Layer 8 of a small transformer language model trained on English Wikipedia (16 layers, counted from 0, width 64).
A neuron's activation on a vector x is GELU(weights . x), where the dot is the dot product.

Input weights of the MLP neurons that the questions are about. A number n stands for n times 0.0023.
n70: 35 -398 -4 -25 -20 56 157 150 76 -228 151 -7 -124 111 -302 -43 -102 40 -28 237 18 -135 74 64 -8 -78 -134 242 65 123 -30 8 119 -94 51 126 -215 70 -194 -150 -156 30 85 150 -99 33 -50 -48 -137 16 30 68 -58 77 46 138 -130 -103 240 -54 -90 65 246 -463
n82: 51 149 24 -19 25 137 87 68 71 -30 -224 226 -118 196 -87 -322 18 68 18 -46 -132 27 -7 121 -7 0 -96 31 149 -334 -123 -140 273 -105 68 -176 75 -105 43 206 59 -122 -254 247 8 55 24 -28 -7 -27 38 -53 -20 38 -104 -56 -108 -80 86 -89 102 96 -28 -251
n105: -66 -12 -4 82 143 -230 -15 139 -178 39 -27 -53 -17 292 59 -75 -42 -7 67 -96 24 -145 27 -22 46 183 43 -7 78 -72 -259 60 25 190 -165 -21 -192 -262 -37 20 -105 -76 183 8 240 12 -346 29 -135 -165 -89 -85 -67 167 39 239 -109 -92 219 -151 27 -64 4 135
n113: 240 223 102 4 147 -66 42 58 -197 -27 159 71 225 192 -96 54 107 -51 -272 93 -115 86 4 51 -205 164 -38 39 25 30 35 -18 191 -81 58 61 88 -123 -102 -101 -152 269 12 164 43 67 263 -14 15 35 157 119 106 -116 34 -71 159 -30 -169 -4 -182 -16 -263 77
n118: 74 -251 93 -140 -80 91 -101 91 86 -23 202 212 153 188 -4 -51 181 -104 78 16 113 -28 72 -15 -152 -8 -274 -299 -95 -42 -16 90 -85 -204 71 183 -26 -236 -108 -79 -4 151 -207 -86 -191 -141 -29 238 19 -72 132 0 37 123 69 141 -58 4 90 -22 -76 96 -120 222
n136: -114 219 32 119 118 89 -32 238 -55 -172 -97 18 -65 33 -162 -96 -47 -7 -176 -211 -65 123 -75 -90 92 -44 101 123 27 -272 145 98 18 -190 134 -195 -30 37 94 175 81 82 -52 -84 4 45 -138 -59 -3 71 -22 80 -15 -60 59 -198 105 -58 182 -64 61 -94 -208 -149
n139: 66 -153 -141 70 -35 -117 -21 87 4 -56 125 16 -65 -78 124 -83 -72 -110 35 -315 267 27 87 -149 94 -167 -70 59 -12 14 12 -11 210 83 -105 335 -29 -171 107 -201 34 148 -12 51 -11 245 -27 -60 -96 -41 126 -191 -67 181 -136 -198 -156 -171 0 -58 -76 -168 83 19
n157: 178 110 -267 53 21 -172 -87 45 -151 -22 113 -49 73 122 72 41 -47 -136 170 232 5 -64 61 110 -226 -57 239 132 -49 -139 -51 43 14 -91 -4 148 472 -172 102 -41 124 -46 299 -19 32 9 12 59 273 262 -74 -42 -228 -317 -13 -8 -115 -118 9 -173 65 -289 76 -159
n159: -14 -57 170 -68 84 -61 -72 187 -77 -9 -5 -33 211 -14 -30 43 -66 -205 126 -61 -53 -203 34 -122 -109 67 179 -99 43 -104 18 -136 54 -8 -35 73 161 -40 205 297 -36 -96 -73 9 -228 21 -118 73 86 418 -177 -110 233 -91 132 -72 201 -377 -116 43 -167 -278 159 109
n169: -146 8 38 41 -21 4 80 -95 158 -176 -160 124 53 154 68 -273 123 100 100 -184 -89 208 37 103 -190 -95 115 180 33 -15 162 -65 16 106 0 196 -122 113 47 126 31 -138 48 102 -73 70 331 -116 7 -34 162 107 56 -61 0 -53 164 -62 18 -55 -29 146 -95 -339
n185: -234 29 15 57 -259 74 53 -12 -4 -65 159 -162 -71 77 8 21 59 8 77 0 -173 -117 -91 224 115 52 157 8 -103 295 -8 -86 195 43 41 130 -226 25 159 -145 -45 -79 -276 -68 29 64 93 92 -124 209 -8 -15 -104 99 -113 208 -182 -36 188 -299 75 -238 -129 190
n239: -22 -25 72 152 -15 -42 -57 -71 304 -157 -67 11 -234 -9 54 -63 -40 51 -223 122 -150 106 225 121 -60 -113 0 -95 214 -48 30 -214 189 -164 99 119 -138 -64 -63 147 -27 80 -354 -56 118 57 -155 15 -335 42 119 -152 123 -63 -94 -113 -20 28 -206 49 -172 -275 -235 -13
n240: -97 159 -11 -227 -138 -78 14 -16 -225 116 344 128 118 -53 -261 -51 -7 -59 -143 -122 112 -191 -121 -118 196 76 12 21 -69 -116 -44 145 186 109 39 -103 204 12 22 -16 -233 95 160 122 -8 -27 78 -95 130 21 175 -55 -284 -27 111 -209 8 19 142 93 94 115 -41 118
n259: -434 38 68 -140 21 -94 3 -37 -86 -44 98 16 -8 -241 149 52 14 0 -18 -151 173 11 325 -105 0 -184 -117 -41 41 -50 133 28 -135 -47 100 -276 -43 -27 -155 8 -24 26 47 39 -11 -65 153 104 99 187 160 -53 -79 -75 106 -160 162 -25 -217 7 -147 -95 35 79
n268: -17 -40 -40 63 59 60 26 -60 54 32 -223 7 -13 -25 -20 -148 84 94 75 -121 188 130 -235 172 -61 -27 31 146 17 -88 -138 45 -45 -115 12 97 -113 37 350 -160 -106 169 -192 78 -177 73 -43 -222 -147 -98 199 -254 109 84 -55 -45 90 -285 -30 -127 119 -287 -200 64
n276: -4 157 -3 7 72 96 -41 -11 -58 40 72 40 -251 -42 -170 -89 -237 -70 101 75 110 57 100 -38 4 -136 232 -125 194 7 -11 -18 233 99 158 0 -239 -46 150 -183 122 -86 -62 119 52 25 -24 21 161 44 87 49 -156 -67 120 201 102 39 53 -27 199 -90 -380 -26
n278: -258 8 30 -73 55 7 17 167 50 -165 148 88 -12 58 -178 -197 195 -154 -164 -243 -202 -57 -97 -80 72 158 -84 0 -102 -171 -61 95 4 -61 -155 133 95 11 98 116 -44 90 117 23 -79 22 -20 148 -42 216 253 59 -148 -60 22 -71 55 61 191 -193 -179 -45 117 104
n283: -48 -16 99 203 -18 43 -21 109 122 65 -204 -20 17 226 120 113 -204 125 18 -267 140 8 -34 128 -150 30 133 -21 285 269 175 -144 16 97 -89 -29 -52 4 51 227 196 -294 25 8 130 -30 -46 22 81 78 -44 -44 -86 -285 -99 -14 -15 -11 133 -145 -30 225 159 -12
n300: 94 302 -128 85 -87 -126 -291 -90 49 -62 -170 142 -68 -20 -4 -98 -221 -22 -11 59 64 -56 -4 202 42 34 42 154 103 -143 -148 -48 134 15 58 50 -11 -97 -26 103 -215 -166 -226 118 -186 -118 96 164 59 110 -32 7 87 -51 257 -45 189 72 37 111 -94 52 -320 153
n302: -143 89 152 -12 -4 33 42 -184 48 186 172 109 -149 121 -42 109 -104 -106 -141 -21 60 -94 169 -118 -125 121 49 -206 151 -84 -85 -131 216 272 -42 -194 -309 108 189 -76 -103 -114 -79 22 25 32 -15 109 20 -30 -68 -325 167 113 -82 208 -41 -105 -195 -205 -48 157 -109 -210
n309: -58 69 55 142 322 -176 -77 20 -71 142 -55 -84 17 -154 235 -56 137 53 56 -73 -29 102 -85 169 27 77 278 -172 -26 73 73 -72 128 -88 95 30 -53 -218 166 -205 -15 -81 -92 -103 174 35 98 41 352 196 -4 -7 34 -285 -98 63 79 8 -110 182 -19 -154 -50 116
n315: 0 -31 0 52 25 -160 150 -67 166 -39 10 -134 -215 129 40 75 -72 -13 83 156 64 5 -43 87 136 -98 -95 28 111 221 212 17 -78 -161 158 346 -265 -119 -92 -31 -146 304 -158 -202 -125 322 -145 247 50 -48 86 -211 -70 31 212 182 39 -47 -236 -213 217 27 134 -49
n341: -209 136 -69 -29 -186 -63 -242 55 306 -99 0 229 -163 61 192 -113 -16 -111 83 -93 17 -9 218 98 89 133 -135 -191 60 12 0 0 216 173 171 182 8 -151 36 392 100 131 -233 -35 89 240 -156 -66 -28 -61 21 -86 119 109 -98 48 -4 -190 44 99 121 111 83 -80
n352: 4 -142 55 8 -22 242 26 250 13 32 -165 0 78 -117 -124 -76 -223 -61 -136 -20 83 12 155 -260 263 -78 59 -18 0 -100 -53 -118 -212 93 196 166 -111 -112 57 101 -74 32 181 12 -93 74 -380 64 -133 164 143 83 -76 20 118 -214 126 116 -34 183 -108 20 42 -89
n381: -82 0 171 37 58 88 -69 -46 -165 -91 -138 32 -256 13 -108 -117 -175 20 16 -8 68 -34 12 -102 133 181 351 156 -50 172 195 4 -133 -44 203 35 -67 107 4 50 -99 172 -109 -13 -126 129 11 -306 -35 -26 47 176 -189 -75 -41 -211 45 189 -143 64 361 -250 -13 159
n393: -78 -34 11 116 97 -198 -119 46 171 -124 14 152 -45 -270 -125 151 -72 -48 -169 -237 -159 34 308 83 -73 -97 -8 -268 -179 -64 13 -159 -48 97 83 -239 -68 -186 -159 -25 -96 356 114 0 -47 -81 38 55 -178 38 13 -24 -31 -210 -53 271 41 -89 72 103 44 128 -250 -55
n402: 163 37 172 -135 347 -24 -18 48 135 -44 55 149 -313 46 -173 -174 -15 -84 102 -24 252 -66 93 11 -4 237 213 -92 -194 104 70 -42 187 197 -253 107 111 108 -168 -122 -66 90 51 -54 200 176 -26 -52 15 15 -8 34 -81 -77 -36 60 32 -214 100 132 16 57 177 -125
n415: -73 134 326 81 -73 8 -200 -12 -146 -180 184 -142 -187 69 -173 -45 -138 -164 -139 25 -102 -172 -8 43 278 0 150 106 -135 51 13 223 111 -111 4 -92 204 -149 -242 -33 -94 12 39 30 -187 -100 19 61 -39 79 -25 -178 22 -203 182 -22 -304 115 -24 143 79 4 -168 -50
n449: 48 -9 0 232 144 -76 50 286 48 0 43 -96 100 -131 -117 211 68 -60 -71 -25 13 -9 -20 -190 -122 260 70 227 32 -145 64 -164 122 178 42 200 88 -234 48 -118 4 -59 -163 -74 -314 106 69 188 72 198 -60 193 155 165 210 136 87 -45 168 -65 4 -73 -242 -207
n464: -20 -31 104 19 85 34 -115 -53 131 -166 -208 -22 115 -312 42 23 131 0 232 -123 -59 -97 -40 118 -40 -180 -172 295 -46 -80 27 -54 -149 -120 -61 -105 -18 -188 209 -314 49 -42 -48 -154 142 59 76 106 -43 48 -193 -178 -84 -15 63 13 -26 107 -203 42 95 -73 -159 65
n485: 40 -24 -166 69 11 -210 -149 -35 28 -58 230 -46 -226 -217 -131 151 85 227 7 137 127 71 -206 7 -37 -52 27 -67 106 -74 99 40 100 130 193 156 -114 -32 -121 -211 -46 168 102 -16 -82 154 -109 -346 26 127 173 123 110 -214 -95 -41 133 22 30 -28 22 -216 -61 -27
n508: 313 -124 -216 39 -114 -119 -95 75 -58 220 145 -47 -167 -29 87 -16 -11 30 48 -100 171 -226 -241 141 137 172 -43 261 22 72 263 113 102 19 -146 -96 120 -168 26 -36 72 4 58 -99 152 -27 -104 -29 60 7 226 -141 50 8 120 -201 -156 180 -4 -54 -50 -105 41 195

Each question shows a token from some text and the vector x that enters the MLP there. A number n stands for n times 0.0077.

".": 291 -30 -219 -30 11 -20 236 -37 363 -37 196 -85 -17 -237 83 -98 55 73 -25 93 -261 84 -54 -66 -23 -199 157 -11 146 78 -67 -43 -151 -34 -98 10 -60 17 135 -46 115 -51 -77 198 -111 -223 81 -203 -58 -113 -93 88 12 247 37 149 37 50 97 174 121 -180 -17 21
Which neuron fires most, and how strongly? n268, at about 2.3

" Jason": 114 160 4 -137 15 -149 195 -79 279 59 102 -7 -85 -201 181 -82 128 132 -133 -181 -163 13 -190 -134 59 -133 162 -127 289 212 -43 186 -264 -96 -150 -99 110 -29 44 65 164 31 49 51 -85 -73 142 41 54 -132 -91 121 40 207 -26 49 22 60 -99 177 203 -41 75 26
The three highest activations, in order: n309, n464, n259

" of": 139 13 25 -4 -194 -54 315 -76 168 -14 17 -96 -40 -66 133 -16 -160 -174 -122 185 -128 92 -177 -65 50 -161 139 -99 343 235 -59 -22 -169 -18 -50 -32 61 -82 34 -151 38 -156 72 18 -43 -287 175 59 -95 -101 -129 243 16 219 -155 -15 67 -106 38 129 111 -115 93 37
Which neuron fires most, and how strongly? n185, at about 1.2

"S": 176 19 -91 -45 13 -21 301 74 184 36 101 7 40 -131 262 -89 -92 -33 -104 174 -176 73 -222 -75 91 -227 52 -111 155 255 123 144 -175 -114 -168 -146 197 -1 32 58 -16 -48 71 77 -18 -20 141 44 -10 -291 -170 13 30 194 -210 -66 169 -94 -146 -29 14 -38 15 152
The three highest activations, in order: n315, n508, n113

" its": 268 -25 -90 -102 -13 -36 377 -49 162 175 72 -212 97 -191 -7 -32 -243 101 -23 93 -116 29 -41 6 113 -196 149 -96 271 19 -96 94 -205 28 -216 -16 65 27 21 48 76 111 7 105 -78 -80 41 28 142 -26 -147 226 -114 245 -190 3 41 -123 117 127 -25 -166 25 -2
Which two neurons fire most, strongest first? n157, n352

" a": 229 41 -87 -122 -116 -84 282 -9 145 142 127 -79 121 -126 -176 -22 -152 33 -40 171 -104 152 -119 -24 71 -51 49 -14 223 81 106 -8 -201 -147 -66 -54 220 104 245 93 95 98 10 247 20 -147 136 -1 131 -144 -159 247 52 147 38 -103 139 -207 172 84 4 -75 60 -94
Which neuron lights up most? n157

" |": 23 31 -269 197 16 -68 141 37 298 -17 240 -4 18 -208 62 -58 -107 85 -181 24 -87 15 -73 -40 50 -95 34 -138 148 231 -39 169 -120 38 -233 -31 65 16 -54 9 17 91 -31 383 46 -133 113 1 97 -219 -104 143 32 242 -8 121 174 7 165 93 109 -143 55 88
Which neuron fires most, and how strongly? n393, at about 1.5

"\n\n": 184 -43 -98 -86 58 -96 341 -60 149 -2 125 -185 -27 -204 76 -37 11 116 -170 10 -221 24 -115 -136 86 -285 117 -19 167 -73 -39 62 -182 -66 12 -23 -19 -119 35 152 -90 -84 24 163 94 -192 8 -93 -8 -289 -92 16 1 275 70 238 216 18 70 126 70 -158 -87 -12
Which neuron fires most, and how strongly? n105, at about 1.5

"ni": 127 -29 -156 -147 -112 -70 377 -143 73 16 80 105 -67 -93 161 -134 -137 -41 -149 -55 -184 66 -59 -66 87 -136 -3 -46 94 34 164 170 -270 88 -118 -333 54 44 -289 -72 176 19 62 121 62 -38 55 -78 178 -58 -179 77 -45 317 -54 36 -73 81 30 56 19 -3 31 -106
Which neuron fires most, and how strongly? n259, at about 1.7

"z": -77 53 -33 -185 44 28 316 -78 161 67 174 113 -112 -156 378 60 13 64 -215 35 -158 93 -232 -68 -36 -21 107 -23 162 97 129 11 -171 66 -130 -262 65 -109 42 18 118 -55 78 267 32 -64 94 41 119 -154 -195 -6 19 211 -175 -45 -23 -46 22 56 -45 -129 183 27
The three highest activations, in order: n259, n302, n283

" arrive": 126 -43 -101 -44 46 -13 113 -34 185 -105 116 27 -94 -55 -4 -58 17 161 -86 -1 -156 139 -222 -201 38 -183 333 -76 180 66 77 125 -122 -142 -125 -16 133 -132 -128 -44 188 14 71 86 -183 -140 163 150 180 -135 -92 114 130 324 -30 214 10 -54 107 154 126 106 104 -105
Which two neurons fire most, strongest first? n449, n70

" until": 21 -20 -149 -124 -25 22 102 -138 218 -33 -12 -140 7 -130 1 -180 -180 28 -155 115 -227 175 -144 -6 -59 -77 185 -110 282 117 -36 -71 -90 -160 -46 7 5 -235 57 -93 83 10 -95 183 133 -311 44 -84 27 -46 -124 299 84 282 -148 150 87 -42 -35 165 38 -26 90 -37
Which neuron lights up most? n239

" World": 169 122 0 -141 -99 -21 213 -34 197 5 76 60 36 -93 113 -110 83 -46 -202 73 -89 -32 -220 -184 141 -49 292 60 305 78 -52 65 -76 -55 -53 -88 206 -18 78 58 -156 62 -55 209 -116 34 143 113 24 -164 -246 202 163 118 -259 86 62 74 9 -14 26 -169 94 167
Which neuron lights up most? n113

" Web": 72 163 -87 -258 11 -132 204 -55 280 103 112 13 -7 -151 246 -76 -50 -6 -86 -137 -195 -76 -206 -53 -111 -107 253 -197 164 5 75 64 -143 -55 -177 -89 180 -26 171 -5 69 125 -35 71 -101 -27 132 -16 90 -40 -142 12 256 312 -77 19 -39 5 133 173 18 11 96 30
Which neuron lights up most? n159

" Wolf": 56 227 26 -204 -106 -35 100 -1 353 82 181 130 -69 -49 179 -127 -71 27 -49 -77 -94 80 -251 -140 -74 -12 122 -47 159 42 33 249 -198 -66 -92 -316 65 -45 37 41 112 96 48 68 -54 89 183 65 71 -163 -181 82 118 226 -159 70 51 157 6 195 69 23 155 -11
Which neuron fires most, and how strongly? n341, at about 1.6

"ass": 33 127 31 -120 -43 209 2 -6 166 -75 233 -89 -24 -90 58 32 -152 96 -213 101 -109 24 -265 75 177 -185 195 132 -83 186 202 220 -186 -23 94 50 118 48 60 95 77 -191 -100 231 -69 -45 63 -50 -113 -151 -298 143 0 136 -141 82 -200 -74 -55 68 -75 72 65 -116
Which neuron lights up most? n415

" age": 229 -34 -92 -139 -26 153 217 -46 150 -142 54 -31 92 -4 -37 -117 10 -55 -154 217 -71 136 -199 -127 -24 -103 201 -79 305 137 71 139 43 -99 -281 -204 169 -70 -33 46 140 56 28 97 -162 32 211 129 105 21 -179 233 159 184 -118 208 -7 13 31 -23 23 -1 19 12
The three highest activations, in order: n113, n449, n70

" the": 146 83 -18 -6 -39 -168 321 -170 207 90 141 -124 49 -141 61 -122 -159 76 -67 196 -93 -5 -125 -27 137 -128 254 -92 358 133 6 128 -234 -65 -176 6 109 -24 77 127 109 104 -49 109 1 -212 7 6 88 -131 -88 129 -87 123 -25 25 70 -148 93 127 -102 -219 13 66
Which neuron lights up most? n157

" ship": 10 -60 -197 -146 -83 -109 251 32 305 3 86 1 35 -245 87 -182 0 22 -80 -98 -115 54 -160 -90 31 -103 187 -58 199 130 90 205 -150 -56 -147 -65 136 -48 14 -89 -123 -61 71 106 -176 -4 274 20 59 -239 -6 95 115 185 -229 86 -76 -72 90 82 76 59 271 15
Which neuron fires most, and how strongly? n169, at about 2.4

"The": 185 113 56 -7 -29 -175 289 -98 207 99 88 -152 -5 -123 -61 -184 -118 58 -69 74 -100 72 -72 -120 112 -103 167 -70 332 -74 139 108 -266 -27 -163 -62 78 23 155 6 102 94 -140 200 -52 -219 97 -35 93 -252 -136 166 -30 175 -74 57 138 -55 166 115 -54 -40 -64 16
Which neuron fires most, and how strongly? n276, at about 2

" Z": 111 199 25 -213 40 -29 196 -76 128 119 267 -15 -148 -20 348 -103 -85 31 -131 -7 -130 156 -224 -21 61 -95 85 -108 113 185 48 14 -210 -74 -155 -321 19 -27 46 127 -70 36 -23 145 33 1 245 56 21 -195 -120 186 -10 206 -177 -15 63 -13 -2 67 -8 -28 144 -31
Which neuron lights up most? n259

"/": 25 -5 -150 -139 63 -28 23 -24 145 197 106 22 -32 -29 235 33 -131 27 4 51 -149 -133 -126 -115 140 -16 200 -62 294 42 -40 138 -252 8 -39 -200 35 30 -92 24 62 67 5 302 136 -107 165 -59 20 -262 -176 65 134 295 -85 145 -43 17 257 -41 99 -105 181 -43
Which neuron lights up most? n105

" Pass": -5 110 -93 -97 51 95 185 65 208 -153 115 16 -89 -201 245 -84 -125 5 49 30 -173 -94 -271 -29 75 -39 207 -14 83 115 59 207 -111 -73 -121 -250 77 -29 95 20 -71 -102 53 131 -97 -52 212 -21 106 -210 -104 319 107 244 -158 102 131 14 108 126 -4 161 -66 -27
Which neuron lights up most? n169

" he": 11 -70 -29 -175 161 56 226 -71 132 162 134 -183 -130 -205 8 -42 87 241 -259 154 -187 280 -40 -109 -17 -83 188 -76 255 64 29 168 -129 -44 -227 41 117 37 -53 74 202 -16 34 135 -60 -6 124 32 150 -125 -168 153 56 168 -208 40 -120 -53 54 51 2 -84 -7 -10
Which neuron lights up most? n485

"am": 58 -27 39 -152 44 76 203 -129 13 -87 154 108 -77 -319 245 -42 -73 123 -132 -48 -224 68 -126 -281 186 -18 178 -22 275 48 108 108 -267 -125 -146 -108 21 73 39 2 -2 64 17 294 -47 -36 88 1 -13 -201 -135 52 82 237 -146 -63 -73 -130 -43 78 47 -31 46 30
The three highest activations, in order: n381, n259, n139